Layer 3 of a small transformer language model trained on English Wikipedia (8 layers, counted from 0, width 128).
A neuron's activation on a vector x is GELU(weights . x + bias), where the dot is the dot product.

Input weights of the MLP neurons that the questions are about. A number n stands for n times 0.0078.
n22 (bias -0.296): 3 25 -28 -25 -8 -76 -16 4 17 -1 1 -1 41 -20 -35 39 34 0 -16 -21 6 -12 28 -40 -16 -18 -6 -27 20 19 0 -16 -10 -12 -26 -1 -51 -8 17 32 -29 -2 -24 -19 -5 16 60 -38 11 12 6 16 15 -42 36 22 6 45 11 -15 23 -33 -24 -8 -13 10 -25 40 12 20 -33 5 16 -8 -12 5 13 -1 22 -8 9 -17 28 -1 18 26 9 21 9 6 -6 -10 23 -24 4 -20 1 7 -35 -12 -34 1 17 5 -26 27 35 -15 16 -18 -4 32 -11 -11 -12 14 6 -17 24 7 -19 -15 -5 12 11 13 19 -25
n30 (bias -0.423): 6 18 -28 39 -8 -9 24 7 15 22 -18 14 -14 1 -36 48 50 24 10 35 -13 13 17 25 -19 1 -9 -50 -4 27 9 -18 -14 -21 20 27 21 0 -2 27 -21 -5 4 -16 11 -26 -41 1 9 43 -13 8 -50 1 89 11 -26 -38 23 20 -15 -22 -36 -32 -17 22 -53 6 -17 35 -18 -16 -10 -20 -6 9 -18 15 3 1 -13 -9 1 7 10 13 -31 -6 36 16 18 46 3 -5 9 -17 6 27 -13 -8 8 -5 21 -13 -17 17 -12 7 33 23 56 19 -27 -9 21 5 1 -20 24 -19 -23 -15 -8 -22 11 -31 19 -28
n71 (bias -0.339): -3 46 -24 6 10 -40 2 28 -11 -14 -11 25 -5 -21 -46 13 39 -1 9 18 27 -9 42 -3 -26 -13 -3 -34 16 9 7 13 -15 1 15 -3 -7 -28 4 28 -9 -9 -50 -6 -16 7 44 -21 -1 -19 30 52 -29 -3 39 -27 5 14 0 22 32 5 4 -5 9 24 -15 11 -45 15 -43 -34 -19 1 -12 -38 30 -12 5 7 -29 27 9 11 -4 36 -14 -37 26 19 -3 -14 38 -28 5 29 9 12 -18 31 3 -8 31 15 -2 4 4 -17 28 -8 11 10 -29 -25 -21 -3 -31 16 21 -23 9 17 -24 27 -25 -9 -16 22
n72 (bias -0.283): -6 -17 30 -1 0 22 27 -10 8 -22 22 -10 -24 11 19 16 6 11 -7 -1 38 28 7 14 31 11 16 -15 7 -4 12 13 -13 48 -13 21 24 -22 11 14 33 5 -2 -30 16 -13 -36 13 -37 13 -26 -13 -6 -31 -36 5 33 -36 0 12 28 7 16 3 -63 -20 -36 14 13 0 5 16 -19 -6 -3 6 -35 3 26 13 -3 -5 30 -40 11 -25 -9 -70 1 52 -38 23 -27 -20 8 -8 -1 -11 -7 -18 -13 33 4 11 13 -2 -7 -29 -26 30 6 26 -25 22 24 35 -2 -8 -31 -20 -24 -52 -7 -3 10 3 14 -20
n85 (bias -0.298): -21 -14 -17 -3 8 -52 -44 -20 0 20 -23 20 -9 26 3 -9 23 6 4 1 -16 47 -13 51 5 18 21 -10 -9 12 7 43 21 -29 -3 18 -1 1 16 2 -27 -28 2 15 8 -13 -26 -20 8 26 3 -3 -28 -1 28 23 21 5 3 4 1 -22 -29 -18 -7 13 -94 -24 3 3 -14 -17 -2 28 -8 22 -15 1 56 -28 1 -26 -17 7 -8 22 -31 1 19 -5 -11 17 -12 -18 34 4 2 17 -16 -19 -30 -2 16 -3 -35 38 22 -19 -1 23 19 36 -14 32 5 3 -11 -5 22 -46 -8 -8 59 21 19 7 10 -13
n127 (bias -0.210): 6 12 -13 17 10 -24 -6 1 -41 0 -17 17 24 45 -37 -28 18 25 22 -9 31 -7 25 -15 18 2 -32 33 -9 22 23 18 -57 -20 4 11 11 -19 14 16 1 -1 16 5 36 -11 27 24 -29 8 -56 -2 10 -16 -10 12 -20 -25 48 -9 -23 3 -23 -19 28 14 -34 -5 13 -18 -5 15 -19 43 1 -45 -55 -14 -25 12 -40 35 -4 -1 23 22 19 17 -6 0 -31 26 13 25 -1 -18 9 -23 27 4 -39 36 7 28 -14 1 -13 12 2 1 -19 -29 -17 3 -3 11 -8 8 37 -24 20 23 -1 -21 4 4 -8 0
n157 (bias -0.412): -10 31 1 -8 8 -16 -7 -7 1 -10 -26 4 9 7 8 19 -20 7 -6 8 37 11 -13 -8 -28 -49 26 -12 20 -15 -29 -31 7 -33 -8 41 9 -11 13 -40 -1 2 -14 -30 34 44 -43 -3 -44 53 -44 -35 -24 -45 6 -23 15 26 11 36 33 48 30 18 20 -15 22 19 16 27 6 15 1 23 9 -16 3 -5 5 -37 17 -6 9 -1 -15 7 28 -18 -3 34 -4 -15 -41 -7 23 32 -2 -8 -15 16 -54 -21 16 25 13 12 16 -57 25 -1 -13 38 -4 10 -27 5 -7 -43 32 -22 -47 -1 13 -17 9 35 -7 -13
n190 (bias -0.331): 30 -10 19 -24 -10 -14 -8 14 -32 3 -29 -10 -15 -22 5 32 23 11 -29 -8 -3 19 -11 -15 11 1 -44 -11 -4 -45 -50 -2 1 21 -6 12 2 31 5 -52 -16 -28 2 -20 32 26 -45 0 38 10 -12 51 -11 27 18 17 -2 41 -6 -41 13 -18 2 17 -33 44 15 -4 27 22 -38 -22 7 18 18 54 6 -10 -10 -16 4 7 -10 -21 14 45 3 37 -15 34 -30 63 18 38 -40 -39 12 29 -31 -13 -26 -4 -7 16 -40 -7 29 -14 -24 -16 54 -23 5 -44 1 15 12 -10 10 23 -9 -3 6 7 1 12 -12 -28
n227 (bias -0.156): -16 36 18 48 18 -23 15 -16 -4 0 -26 -13 -23 16 -39 -10 -27 0 -29 2 -27 30 38 2 -16 7 -7 -53 -37 38 -2 11 -56 17 -17 56 3 -9 -39 4 15 29 -12 -12 -15 1 41 -5 29 -5 -23 30 -5 -6 19 -17 -28 1 42 14 13 15 42 25 -25 38 -34 16 9 10 10 -31 23 31 -31 -29 -27 35 4 -40 0 39 71 -7 23 26 8 -7 29 11 -25 11 -26 32 -31 18 -4 25 -5 -1 -30 -9 -3 -22 -41 -7 -16 -18 19 26 14 -2 43 16 -22 -13 -2 22 19 2 11 0 -14 1 -17 14 -1 -21
n235 (bias -0.271): 8 19 11 18 -19 22 30 8 0 -41 -18 8 14 -5 -12 29 -30 8 -3 37 -7 32 -38 22 -6 -2 -32 -10 -14 8 41 4 -34 8 19 7 -18 16 11 -5 -40 3 46 29 8 0 -36 -13 20 14 63 -6 -7 1 40 -16 -20 -23 13 -3 -18 -8 26 4 -19 2 -24 -20 -10 4 29 8 -14 -28 -5 -26 -17 2 20 -8 -7 -4 7 -5 27 57 -20 -13 3 18 2 16 41 17 4 -38 4 -7 10 34 7 -27 6 35 -6 -27 -12 3 -19 -18 -7 7 31 -11 1 -6 -7 14 -26 -46 40 -35 1 8 15 -67 -77 0
n259 (bias -0.201): -24 -24 -14 -23 15 -30 3 3 -20 10 0 -12 1 0 -1 -11 56 19 -1 -16 -32 1 11 -1 -9 -50 13 3 45 31 9 -3 -28 -3 -3 -1 0 -14 -8 -49 3 -21 -28 -7 29 -9 1 40 -33 10 9 -21 -14 -15 -14 -29 6 22 6 -1 18 25 52 7 26 -24 -11 -23 -1 -32 26 -45 -24 4 -2 39 -35 -31 14 -24 8 21 -24 -2 -17 -2 -29 -33 13 5 16 12 20 12 -32 45 -2 -34 22 13 12 32 17 11 26 29 17 7 40 27 33 -7 32 -57 0 3 3 -17 1 -2 25 -2 37 52 17 -35 -21 -12
n270 (bias -0.173): -9 5 -14 -16 -28 6 -14 -15 -7 10 -7 -36 2 32 -1 -18 28 10 18 -13 4 5 16 -33 -3 7 -11 -33 -9 -28 -16 -1 -40 -3 18 -1 -11 -23 29 -6 8 31 10 -24 -7 32 34 1 -36 -6 20 10 21 16 22 -15 12 -14 6 16 -31 -28 6 51 -28 -13 5 19 -11 -16 29 30 -10 24 65 -22 17 -4 -5 3 -23 16 -3 -7 19 -12 5 27 33 -21 3 -3 16 67 -9 -7 -11 14 14 12 -39 -16 -18 -28 38 47 29 -33 -3 9 -15 -21 27 -23 22 -15 -13 14 -52 19 -21 -1 12 -24 3 -25 -12 20
n294 (bias -0.193): -1 -5 13 -16 -22 -19 -15 6 -24 6 19 -2 39 9 -8 -49 17 32 15 -29 31 5 17 -24 -38 8 -5 4 4 4 -27 -6 -10 -4 18 10 -1 8 8 31 0 4 42 -20 -16 -4 -34 -1 -10 -6 -10 22 6 40 12 -33 -4 0 17 -33 -41 11 -17 8 28 -4 24 -28 -42 15 -4 -27 -23 -12 -14 7 -24 14 -13 0 -40 2 27 17 -4 7 -15 16 -9 -9 13 -10 27 42 -7 6 -33 -4 2 -16 9 7 -8 29 -20 -11 17 -9 6 6 25 -10 -8 -6 20 -15 23 -26 -57 -6 22 12 8 22 39 16 18 -30
n323 (bias -0.244): -28 28 4 -3 19 -3 -22 -41 12 11 1 27 23 37 -3 34 -30 56 5 2 6 12 -1 20 -7 14 -3 -10 -5 5 37 -15 -30 -4 11 -5 5 17 8 21 -1 31 -12 6 5 -23 -15 22 13 45 22 10 11 -51 27 -6 13 38 23 -4 13 -15 -2 -13 -11 3 1 -5 -4 40 1 -17 -45 24 -2 -6 -14 17 1 -12 -22 1 54 -42 -4 16 21 25 -4 -9 -6 -7 -3 52 -7 -1 -27 20 5 -22 -29 -26 7 -3 -15 -1 -38 -26 0 6 -28 17 3 5 20 -17 -8 -23 -20 -12 -45 -14 57 2 -7 -58 24 -42
n389 (bias -0.279): 3 -15 -27 31 -18 -26 -36 -21 -8 9 -3 -8 21 1 2 21 6 11 10 28 -8 -25 -9 -28 -24 -25 -16 -8 26 -8 -8 -23 -14 -10 -14 -8 -17 -20 40 -2 13 24 16 11 -1 13 -23 14 -18 -1 36 3 -17 50 13 8 -22 -55 36 23 -25 14 -23 1 18 -5 -24 17 -32 20 -18 -11 -43 24 -24 47 -47 5 -4 28 -6 -32 8 25 -3 23 30 6 -5 -37 -4 66 -20 40 19 3 12 -19 15 -1 -7 -12 37 11 -26 -15 -16 22 42 10 25 -4 -23 -35 60 -19 -10 4 0 5 5 -33 1 39 28 -3 -23 17
n394 (bias -0.240): -23 9 11 52 17 3 19 -26 -6 -47 -48 -20 7 33 -27 -5 -21 3 28 -44 9 10 5 -3 -30 -1 -18 0 -7 -15 11 1 -6 -23 -8 -3 12 -2 28 21 -6 -34 14 6 16 -3 -16 -17 15 12 -2 19 -5 -20 -3 16 -48 -14 4 5 17 3 34 31 -22 15 -24 3 -21 -11 54 7 -9 -5 -18 48 -21 24 -18 -9 -2 -35 14 -28 -7 13 1 13 -3 13 11 -23 37 -3 9 7 -9 5 -1 21 35 19 -1 37 -10 -18 19 -13 11 26 28 4 -1 17 38 23 -19 -53 -23 -7 -18 -15 -3 46 30 -54 -32 22
n395 (bias -0.302): -9 -27 8 -12 8 -46 -20 -29 -16 -11 -26 17 19 -2 -13 20 -7 -10 -5 1 -5 8 -57 6 -9 22 -17 -5 2 -11 -7 -27 -13 18 -23 -1 -11 -47 30 -36 31 -20 -3 -59 29 -4 36 -21 29 -13 4 8 36 5 -2 -8 18 35 -23 -8 56 -16 30 45 23 40 -7 -10 -27 -37 -11 30 -14 -10 9 1 -30 -36 37 7 -31 17 46 -6 33 -3 26 -5 8 36 22 51 17 -10 -28 -28 6 -12 -5 24 -19 9 39 21 13 19 4 -11 -43 -3 -21 -8 13 -6 -48 3 -20 29 35 18 -29 -6 22 -13 -4 -10 11 -16
n432 (bias -0.148): 8 -26 -14 7 24 10 -28 -3 -1 -16 -13 -34 2 5 -25 7 21 44 -23 30 18 25 -20 29 4 23 10 -16 13 35 6 -19 6 -12 16 11 -15 17 31 11 -7 -9 -26 -41 -8 27 -1 -28 -32 38 13 1 -13 22 19 -6 -9 -22 10 12 20 17 -24 24 -7 6 -20 12 -38 12 10 -28 -30 -21 12 -34 -21 -13 8 1 -15 19 -25 34 30 27 -39 9 7 2 -32 31 -13 16 -35 -6 30 -12 24 -19 -29 -15 19 11 4 4 -6 -38 5 -27 -18 -32 -21 5 -6 14 2 10 -22 -5 13 46 -6 -5 -34 39 -13 32
n470 (bias -0.299): -21 8 12 24 21 10 -35 -40 2 7 -19 12 -41 18 18 13 -16 5 -22 53 -29 39 6 11 1 -9 -25 27 -10 19 -18 -8 0 1 -7 -10 -24 4 -3 1 10 -15 23 -8 -38 30 -3 50 -4 63 1 44 27 39 -19 3 -20 17 16 26 13 44 -27 24 -32 35 22 -7 12 14 -42 -12 -16 -14 1 -6 -4 42 -7 -21 -38 37 15 -6 -13 -14 32 -33 -1 -18 -11 28 -46 25 -23 -20 17 26 -16 51 -2 -22 -12 12 -24 1 -5 -10 17 16 14 41 67 23 -13 -14 -28 -51 -6 -31 20 -12 4 -15 -16 -63 -35 -12
n510 (bias -0.298): -32 6 20 -22 -13 -10 -5 12 28 -46 3 33 13 -33 -8 1 -6 48 -24 -1 13 -18 50 -24 25 1 -6 -21 -13 -21 38 -9 -19 -17 -45 1 6 -18 -11 -9 -6 3 15 -12 -12 13 -12 4 8 9 -21 34 -13 -11 -1 -11 24 11 3 29 27 26 43 13 -31 -31 4 -9 -2 -13 0 -11 0 -8 -5 45 -9 20 16 -21 -15 12 36 -33 -5 2 45 -6 -14 39 -12 0 -10 27 21 -57 23 29 12 -5 -14 -9 -1 -7 -2 21 -18 -44 -10 -25 22 13 52 1 2 11 -14 -20 5 -10 -41 -21 4 -12 -9 -19 -5 19

Each question shows a token from some text and the vector x that enters the MLP there. A number n stands for n times 0.067.

"um": 8 -10 14 -16 23 -18 -5 12 14 28 -28 20 14 -10 0 -17 14 -48 3 -4 -10 1 -1 -11 12 -8 -7 2 2 -16 -3 2 6 -3 -16 0 -20 12 10 -14 12 19 -10 11 13 -61 18 -11 17 -24 4 -10 14 -28 -13 -6 0 1 -17 -8 26 14 -4 -33 -8 -24 14 1 3 13 -18 -16 27 -12 -3 35 6 -2 5 -13 15 2 -10 14 -2 5 9 -16 20 1 -11 -5 15 -7 4 18 -8 13 8 -4 -24 -5 -16 18 3 4 11 -1 -7 -16 16 -13 -11 0 37 -17 -14 26 -5 21 7 -1 -5 -1 -9 5 -9 8
Which three neurons fire most, strongest first? n22, n259, n190

" by": 9 -6 -10 -5 6 -3 -22 1 5 -1 -2 0 0 9 14 -4 1 -19 -4 6 -6 2 -8 4 9 -10 -6 -8 -6 2 7 2 14 -10 -11 7 4 30 2 -1 7 17 4 -16 4 7 10 -20 14 -8 -2 9 -17 2 -1 -9 -2 -6 -2 -4 1 4 7 0 4 2 9 4 -3 -7 1 5 2 -14 8 -5 15 -1 20 -2 19 3 -5 -5 7 -6 3 15 4 8 2 -16 2 -3 0 10 -14 -3 12 7 -9 -7 -6 11 -10 -17 -12 9 7 -13 -4 -27 3 1 11 6 14 0 5 38 -7 -1 8 -14 0 1 1 -11
The neuron with the highest activation: n190

" c": -8 2 4 15 38 -1 -1 4 -8 31 3 8 -3 -7 -1 -6 -14 -10 2 23 -12 -10 14 -3 7 23 -9 3 -13 4 17 -15 -1 2 0 -2 -4 21 -21 -14 11 18 4 13 15 -13 6 -7 13 5 -8 7 15 7 -6 -14 7 5 -5 8 -1 -9 -6 -14 12 -4 22 4 21 -8 -2 -11 19 0 -11 1 10 -2 3 1 -1 12 7 -5 -41 -21 -1 0 4 -15 11 6 4 -1 -12 5 -8 5 1 19 -7 -5 -9 10 5 -18 1 -4 -10 -11 -4 0 5 19 10 -20 2 6 2 16 4 15 -1 -9 -20 -13 -2 -1
The most active neuron and its activation: n470, at about 2.8

"e": 1 28 6 7 20 17 3 6 40 23 -10 10 -7 6 8 -10 -24 -2 15 4 -48 20 28 -4 1 23 9 -6 -3 14 12 12 27 -20 6 10 -14 24 -10 0 -9 0 30 -7 16 -31 -9 0 2 -17 14 4 -3 -27 -15 0 -16 -20 -9 22 -7 -24 0 -6 -14 -20 5 -2 -2 -9 4 -11 -9 -13 -9 12 -6 1 -20 13 -13 6 -23 2 -48 -25 12 1 7 -57 -22 8 8 -24 6 8 15 20 3 -2 6 -13 -7 2 2 -15 7 19 -20 16 3 -4 -15 -5 19 1 28 -3 20 4 -14 10 -10 0 -10 -7 29 -2
The most active neuron and its activation: n30, at about 2

"ound": 5 2 0 2 13 23 8 9 13 15 -9 8 19 18 -1 38 2 -35 -25 -4 -8 -14 0 -17 9 29 35 -16 2 -17 7 11 -3 -22 16 4 11 12 -9 -16 30 12 -10 12 14 -47 -11 4 -7 -65 0 -26 17 -23 -4 -13 -3 26 1 6 8 4 -15 -15 18 -11 -1 6 4 13 6 7 9 4 11 19 24 -5 -8 14 9 7 15 4 -2 -17 5 -15 -33 -3 0 -30 7 8 -4 -2 0 2 8 -11 2 -25 -8 -3 9 -15 20 -6 -15 7 -27 -10 -4 -5 -6 -24 50 -8 3 22 -3 -6 3 -19 -14 -3 3 -6
The most active neuron and its activation: n323, at about 1.1

" |": 12 14 1 -8 -2 -12 -7 2 10 59 -12 8 -8 -16 -2 2 -11 -19 0 3 -2 -1 -2 -8 13 25 7 -5 -11 1 7 0 21 -22 8 0 4 1 0 14 -10 10 5 -1 6 -17 14 -4 -13 -10 -12 5 0 -1 -10 -7 6 -11 4 -2 -1 -5 -1 -7 18 -7 12 -1 6 12 -1 4 14 9 -6 -3 16 3 -5 21 3 -2 5 9 -4 -5 -6 9 -5 -20 15 -2 -8 9 1 8 -4 -5 2 2 11 -15 -7 27 4 -11 -6 9 2 6 -6 -24 -8 8 -5 -4 18 1 1 20 0 18 3 -15 -9 -10 6 -9
The most active neuron and its activation: n294, at about 0.27

"up": 6 -10 -10 11 16 17 20 -34 15 8 -12 8 4 -13 20 14 10 -13 26 -27 -9 5 -11 10 -7 54 10 -1 -3 -12 14 8 28 -12 15 17 -9 7 5 0 -10 -9 5 34 15 -24 -1 -14 34 -20 -9 2 6 -26 -15 2 3 4 -32 -3 -12 -3 1 11 -3 -10 -26 0 -11 -14 2 7 20 -7 -17 5 25 6 -6 11 6 -5 -6 19 -12 -29 -2 -10 -28 12 -6 -11 -16 9 -2 5 -15 -18 2 -23 28 -2 -12 -8 3 13 -14 20 27 -2 -16 3 -28 5 -7 -21 33 3 -3 15 -13 4 -14 9 -32 25 1 -19
The neuron with the highest activation: n85

"op": 6 12 9 3 13 33 6 -4 6 26 -1 5 -2 0 14 -23 9 -34 8 -20 -19 5 12 27 26 18 32 -9 0 8 -5 6 -3 3 15 -16 13 18 1 14 7 -3 22 -3 8 -49 -1 8 19 -27 4 3 8 -19 -7 -20 5 -1 -36 5 2 -33 -6 -20 -3 -46 -9 0 8 -2 -17 -6 13 -8 -19 13 42 2 -4 -13 -4 -12 -4 9 -36 -10 -5 -24 -18 -9 -24 -12 36 -14 4 1 13 -34 12 -12 21 15 15 -4 5 -4 -16 -7 -13 6 -4 1 -14 8 14 -3 13 5 3 3 2 16 -17 -22 -14 6 -11 -4
The most active neuron and its activation: n72, at about 1.4

"age": 11 -14 11 -9 31 -8 0 -3 -6 47 -12 -4 -1 -20 -6 -7 6 21 0 -8 -11 -21 11 3 12 0 1 -3 3 5 9 18 0 -13 3 19 -17 5 2 3 -6 -2 6 16 -1 12 -3 6 6 -29 8 -20 13 4 -20 -1 11 14 -16 -4 -7 0 -17 -7 4 -6 -5 1 -10 2 -11 2 13 -10 -6 11 8 -1 -26 10 1 -2 -13 5 -22 2 10 7 7 -10 -15 -7 4 -6 -4 7 22 -28 18 -9 -12 -16 -12 11 2 15 1 21 -8 -2 -1 -15 -12 -4 0 -19 -9 21 3 0 3 19 -13 -6 0 9 7 7
The most active neuron and its activation: n127, at about 1.1

"t": 4 -8 -2 -3 3 14 20 40 -4 -23 6 -8 -16 -1 4 11 -13 -22 -3 7 3 2 -20 4 18 16 14 9 -1 -9 10 -8 23 -30 -3 -10 -2 0 -11 11 16 -20 7 14 1 -18 -4 11 -9 -38 -3 4 5 -3 12 -7 -6 -21 -21 -6 14 -28 -6 11 0 -6 7 -4 7 3 6 -1 41 -10 10 -15 20 -6 8 0 31 -45 -10 10 -22 10 -11 9 -23 23 -6 -3 -12 -19 -16 2 20 -6 8 22 1 -8 -5 35 -11 6 7 9 -11 -15 10 -3 -18 -4 19 2 28 -9 -11 13 -8 -18 -14 11 16 -6 24 6
Which three neurons fire most, strongest first? n394, n72, n235

"as": 1 5 -17 13 8 17 2 -13 43 56 2 11 -12 4 14 8 7 -18 -1 33 -38 22 5 12 24 7 24 -12 -1 16 3 3 2 4 4 -6 -5 2 -24 28 -12 -3 5 -15 18 -56 -8 -7 20 -12 2 -2 3 -14 -14 -21 23 -28 -27 -15 -9 1 -14 -2 -11 -37 3 -7 -6 -3 1 -19 1 -3 -2 -12 25 0 -19 32 -11 -11 -18 2 -37 -38 7 18 0 -19 -19 -2 11 -11 -5 11 5 0 6 -14 14 4 1 5 6 4 -11 -11 -13 31 -9 -1 -23 5 24 0 22 -5 26 4 -6 3 -20 9 2 3 6 12
Which three neurons fire most, strongest first? n30, n72, n85

" C": -1 -14 11 6 30 -3 -5 -2 22 34 6 0 -7 3 3 4 -2 -18 4 27 -20 -9 4 -1 8 11 -11 15 -14 2 15 2 -5 5 -3 -6 -13 30 -10 -2 14 3 12 18 3 -9 -7 -6 6 3 -4 19 18 -2 -4 -17 4 -8 -12 6 1 0 1 13 4 15 17 0 17 -5 2 6 28 -3 1 -7 19 2 -2 3 -9 -9 -6 2 -17 -16 1 7 -5 -18 -12 -2 0 7 -4 -5 6 3 -4 0 6 -9 -10 12 -5 -21 -1 5 -12 -9 -13 0 3 24 0 -20 6 9 -2 10 -3 -6 3 -9 -17 -2 -6 12
The most active neuron and its activation: n470, at about 3.6

"f": 5 14 -7 6 12 10 3 -7 15 17 -22 -14 -5 -3 10 -2 -21 0 4 6 -23 -11 -5 -8 -14 55 29 -18 -8 1 23 -11 10 -32 8 15 -5 10 -13 2 -1 7 14 17 7 -19 11 -44 7 3 6 3 4 -18 4 6 9 6 -36 16 -18 0 -8 -6 16 0 10 15 -17 4 7 -2 18 -2 -23 -8 22 8 0 4 19 -5 0 3 -22 -24 -1 21 -2 -1 -29 1 11 -9 -14 -3 16 11 -2 4 18 -10 -10 -13 -20 -28 -4 8 2 14 7 6 -29 6 17 6 2 9 -3 23 -6 19 -24 -3 -22 11 -15 38
The neuron with the highest activation: n432

" d": -5 0 18 4 10 7 0 3 2 5 11 6 -4 1 8 -11 -18 -4 13 13 5 14 12 -19 27 10 24 -3 -11 8 3 -9 13 -14 -7 -9 -6 21 -17 -6 1 37 19 13 1 27 -3 -13 2 -47 -12 -24 11 24 -2 -3 12 -5 -17 4 2 -1 10 0 -8 -49 3 -1 17 -10 11 7 17 -4 -20 -5 -1 1 -5 10 7 2 1 -2 -10 -34 -5 19 -4 -3 0 -11 14 -8 -5 -13 -4 7 4 -7 6 -16 -16 2 3 7 10 -4 5 -21 3 1 -12 17 7 2 4 5 10 8 -9 -9 -5 1 7 13 2 -16
The most active neuron and its activation: n510, at about 1.1

"-": 6 -2 4 4 19 12 3 3 15 31 19 -1 -3 -5 5 0 -28 -5 -1 -4 -5 7 -2 -5 4 5 0 1 -13 8 4 0 17 7 -2 10 -3 9 -15 8 -2 15 -4 2 4 -16 7 -3 -8 6 -8 -1 22 14 5 -20 0 -19 0 -1 -9 -15 0 -1 5 -10 -9 -2 4 18 5 6 3 2 9 -8 2 5 -3 -9 14 15 12 -10 7 1 8 -1 -18 -16 -13 -21 2 -10 0 -2 7 3 6 -5 10 -2 2 10 2 -4 -12 9 -2 -12 -2 -13 -4 -2 0 -5 3 14 -1 28 8 15 6 -22 8 15 -11 -11
The neuron with the highest activation: n227

"d": -2 -5 16 -28 6 5 17 24 43 2 -11 12 14 3 18 22 -16 -41 15 13 -29 7 -11 10 1 -5 16 -4 -5 -12 0 -13 14 -20 3 -9 -17 13 -13 -11 9 4 7 7 -8 -18 4 -20 22 -41 2 -29 -21 11 4 6 26 -6 -38 5 -3 8 -7 0 -6 -51 11 15 5 2 -7 5 30 -1 -6 -27 3 -8 4 19 20 -2 -12 9 2 -23 2 2 -6 1 17 -18 -16 -7 -11 -11 16 6 5 10 -12 -8 -9 20 9 8 9 -8 4 -19 -20 1 -11 8 -6 -2 16 -7 29 5 -11 -11 2 -18 7 39 6 6
The neuron with the highest activation: n157

"on": 2 -6 0 -7 -12 2 -6 19 -15 24 -9 -3 10 8 -15 -11 -11 14 11 -31 -4 6 0 -25 -5 32 8 -10 1 -5 -19 1 -8 -27 25 -2 -9 12 0 17 6 7 2 4 -2 -26 13 -14 2 -14 11 -14 8 1 7 -9 8 13 -11 -11 -18 -25 -7 14 5 2 12 29 13 -13 15 -2 16 11 9 12 6 -10 -21 -3 22 2 -1 12 -23 -3 2 25 -19 2 -6 -19 20 2 19 -32 4 3 13 -15 -7 2 -30 -16 -10 2 0 24 -7 -4 -3 -8 -9 7 8 3 0 -15 2 44 1 7 -7 2 1 10 -4 7
Which three neurons fire most, strongest first? n270, n294, n22

"ion": 8 -9 18 10 -17 -8 1 -2 -7 37 4 5 -5 1 -3 -14 19 -12 14 -3 -16 6 -1 -12 -17 1 -16 -6 2 5 -12 13 15 -9 21 8 1 6 1 6 1 6 -1 15 16 8 2 0 -11 -17 5 -11 -7 -5 3 -4 -11 0 -4 15 6 -4 1 9 13 -9 12 -1 7 -12 -4 -2 18 -27 -9 -4 12 -15 -12 -8 17 4 -12 15 -22 -3 5 -1 -3 -2 -14 -8 16 -7 5 4 33 -14 16 -6 4 -15 9 -1 3 -25 4 16 4 -7 -8 -18 7 -11 7 -18 17 -11 5 5 -6 17 3 -6 -1 -8 -6 -16
The neuron with the highest activation: n259

"==\n": 23 -2 22 6 -1 -4 -10 27 26 48 17 5 -2 11 0 6 2 -32 26 23 4 -4 -10 14 -5 25 -3 -5 -6 1 -3 -16 -10 15 1 -21 -3 8 -10 1 4 -6 1 -10 5 -3 2 19 5 3 6 7 16 5 -4 -12 -4 -1 -9 -8 12 4 3 -6 5 -11 -7 10 -7 1 9 2 11 -8 9 -8 19 4 1 -20 5 13 2 0 -4 -9 -2 5 7 -7 -2 -35 -29 -2 16 -12 -9 -18 -10 -3 13 -13 -24 -10 -14 7 -7 -4 -2 24 5 -12 -9 -2 13 -2 5 -6 -11 35 -6 4 -20 8 14 -20 2 2
The neuron with the highest activation: n270

"k": 6 1 15 7 21 -5 -2 -8 17 -2 -3 2 -4 7 6 -19 -5 -26 11 1 -2 -9 13 -2 23 11 -2 -22 -5 8 -10 7 17 -3 -1 3 6 4 -23 24 -6 24 6 -5 -7 -25 3 -14 0 -17 10 3 -1 -5 12 -6 1 -18 -22 3 0 -18 -4 -4 1 -12 -4 10 -1 -7 -3 11 30 2 7 -8 5 -4 -16 5 -4 0 -7 5 -33 3 12 6 -12 3 -13 -16 21 9 1 -11 -1 6 19 -13 -1 -3 4 6 6 10 13 14 -1 7 -27 -7 -2 1 2 -9 4 -9 2 24 -13 7 -15 -7 5 3 -14 10
The neuron with the highest activation: n270

" t": 5 -3 0 12 3 4 18 6 -3 19 -7 19 -10 6 -7 -13 -1 -5 12 7 16 4 -11 -19 0 26 3 0 -10 -10 8 4 7 -8 9 4 3 7 -30 1 4 16 -7 0 3 0 7 -13 8 -32 3 -6 12 16 17 5 3 -29 -8 2 16 -26 5 -10 4 10 19 -16 17 2 1 -12 21 6 -28 2 2 -2 13 -4 20 11 4 7 -19 -8 -1 11 -7 -17 23 -4 -12 -3 10 12 -8 -17 1 -6 -12 -8 2 19 -10 -13 5 -7 9 -32 -1 -4 -19 5 30 -6 21 -11 21 18 -16 -10 4 -23 3 -5 17 -6
The neuron with the highest activation: n30

" N": -6 10 -9 -9 6 -2 5 26 19 6 14 4 -7 22 3 0 9 10 8 7 -7 -6 7 4 0 15 7 23 -12 17 -2 -2 7 -1 24 -1 2 33 -9 7 11 12 17 1 -5 -46 -11 -1 12 -3 5 -4 3 -1 -1 1 9 1 -2 1 -8 -7 -4 6 13 -29 5 -17 -12 -5 14 -10 5 -2 7 0 1 5 -12 11 15 3 -2 9 -15 -10 4 -2 6 -28 -17 -18 -1 9 -13 4 18 7 2 -15 -9 -11 -10 10 -5 -7 -14 12 -13 -13 -30 2 -6 20 -5 -24 22 -2 6 5 -15 19 -19 -15 7 1 -11 14
Which three neurons fire most, strongest first? n323, n294, n432

"s": 9 2 0 -5 13 3 1 -2 0 50 -4 -9 -12 -6 13 -6 31 0 -6 6 -11 14 -8 -21 10 10 6 3 0 -7 18 0 47 -18 16 -5 -18 2 -22 5 12 -5 10 2 -8 -7 0 2 -6 -7 -4 -3 -6 10 -13 -16 0 -13 -4 -7 6 -4 -10 -7 3 -13 -5 -16 -5 -5 -15 10 10 -6 -10 -15 12 -1 -16 4 2 -2 -10 18 7 -29 -7 -7 6 -3 -13 -3 6 1 -16 19 18 -10 19 -12 19 -3 -8 -1 12 -25 -13 11 7 6 -5 -11 -10 5 6 1 9 -6 10 12 7 4 -4 16 -6 -9 6 10
The neuron with the highest activation: n432

"&": -5 -10 5 8 30 2 0 1 31 34 1 -1 1 2 -3 21 -17 -71 3 8 8 -7 -27 5 3 -11 4 -18 -5 2 7 1 25 -7 -15 -16 2 -1 0 14 8 22 -2 -12 7 -27 23 -11 32 -36 -11 4 28 -1 7 -3 -2 18 -12 12 10 -21 11 16 26 -11 11 20 11 6 3 15 6 -1 -17 4 11 0 6 14 35 4 -6 0 -11 11 -11 13 -21 -1 6 -13 -3 -12 -4 -2 11 -6 5 -18 -17 -21 -2 7 7 -27 0 15 -2 -15 8 -6 -29 -17 -25 -33 19 27 4 37 -10 13 5 -19 -25 -1 0 8
The neuron with the highest activation: n395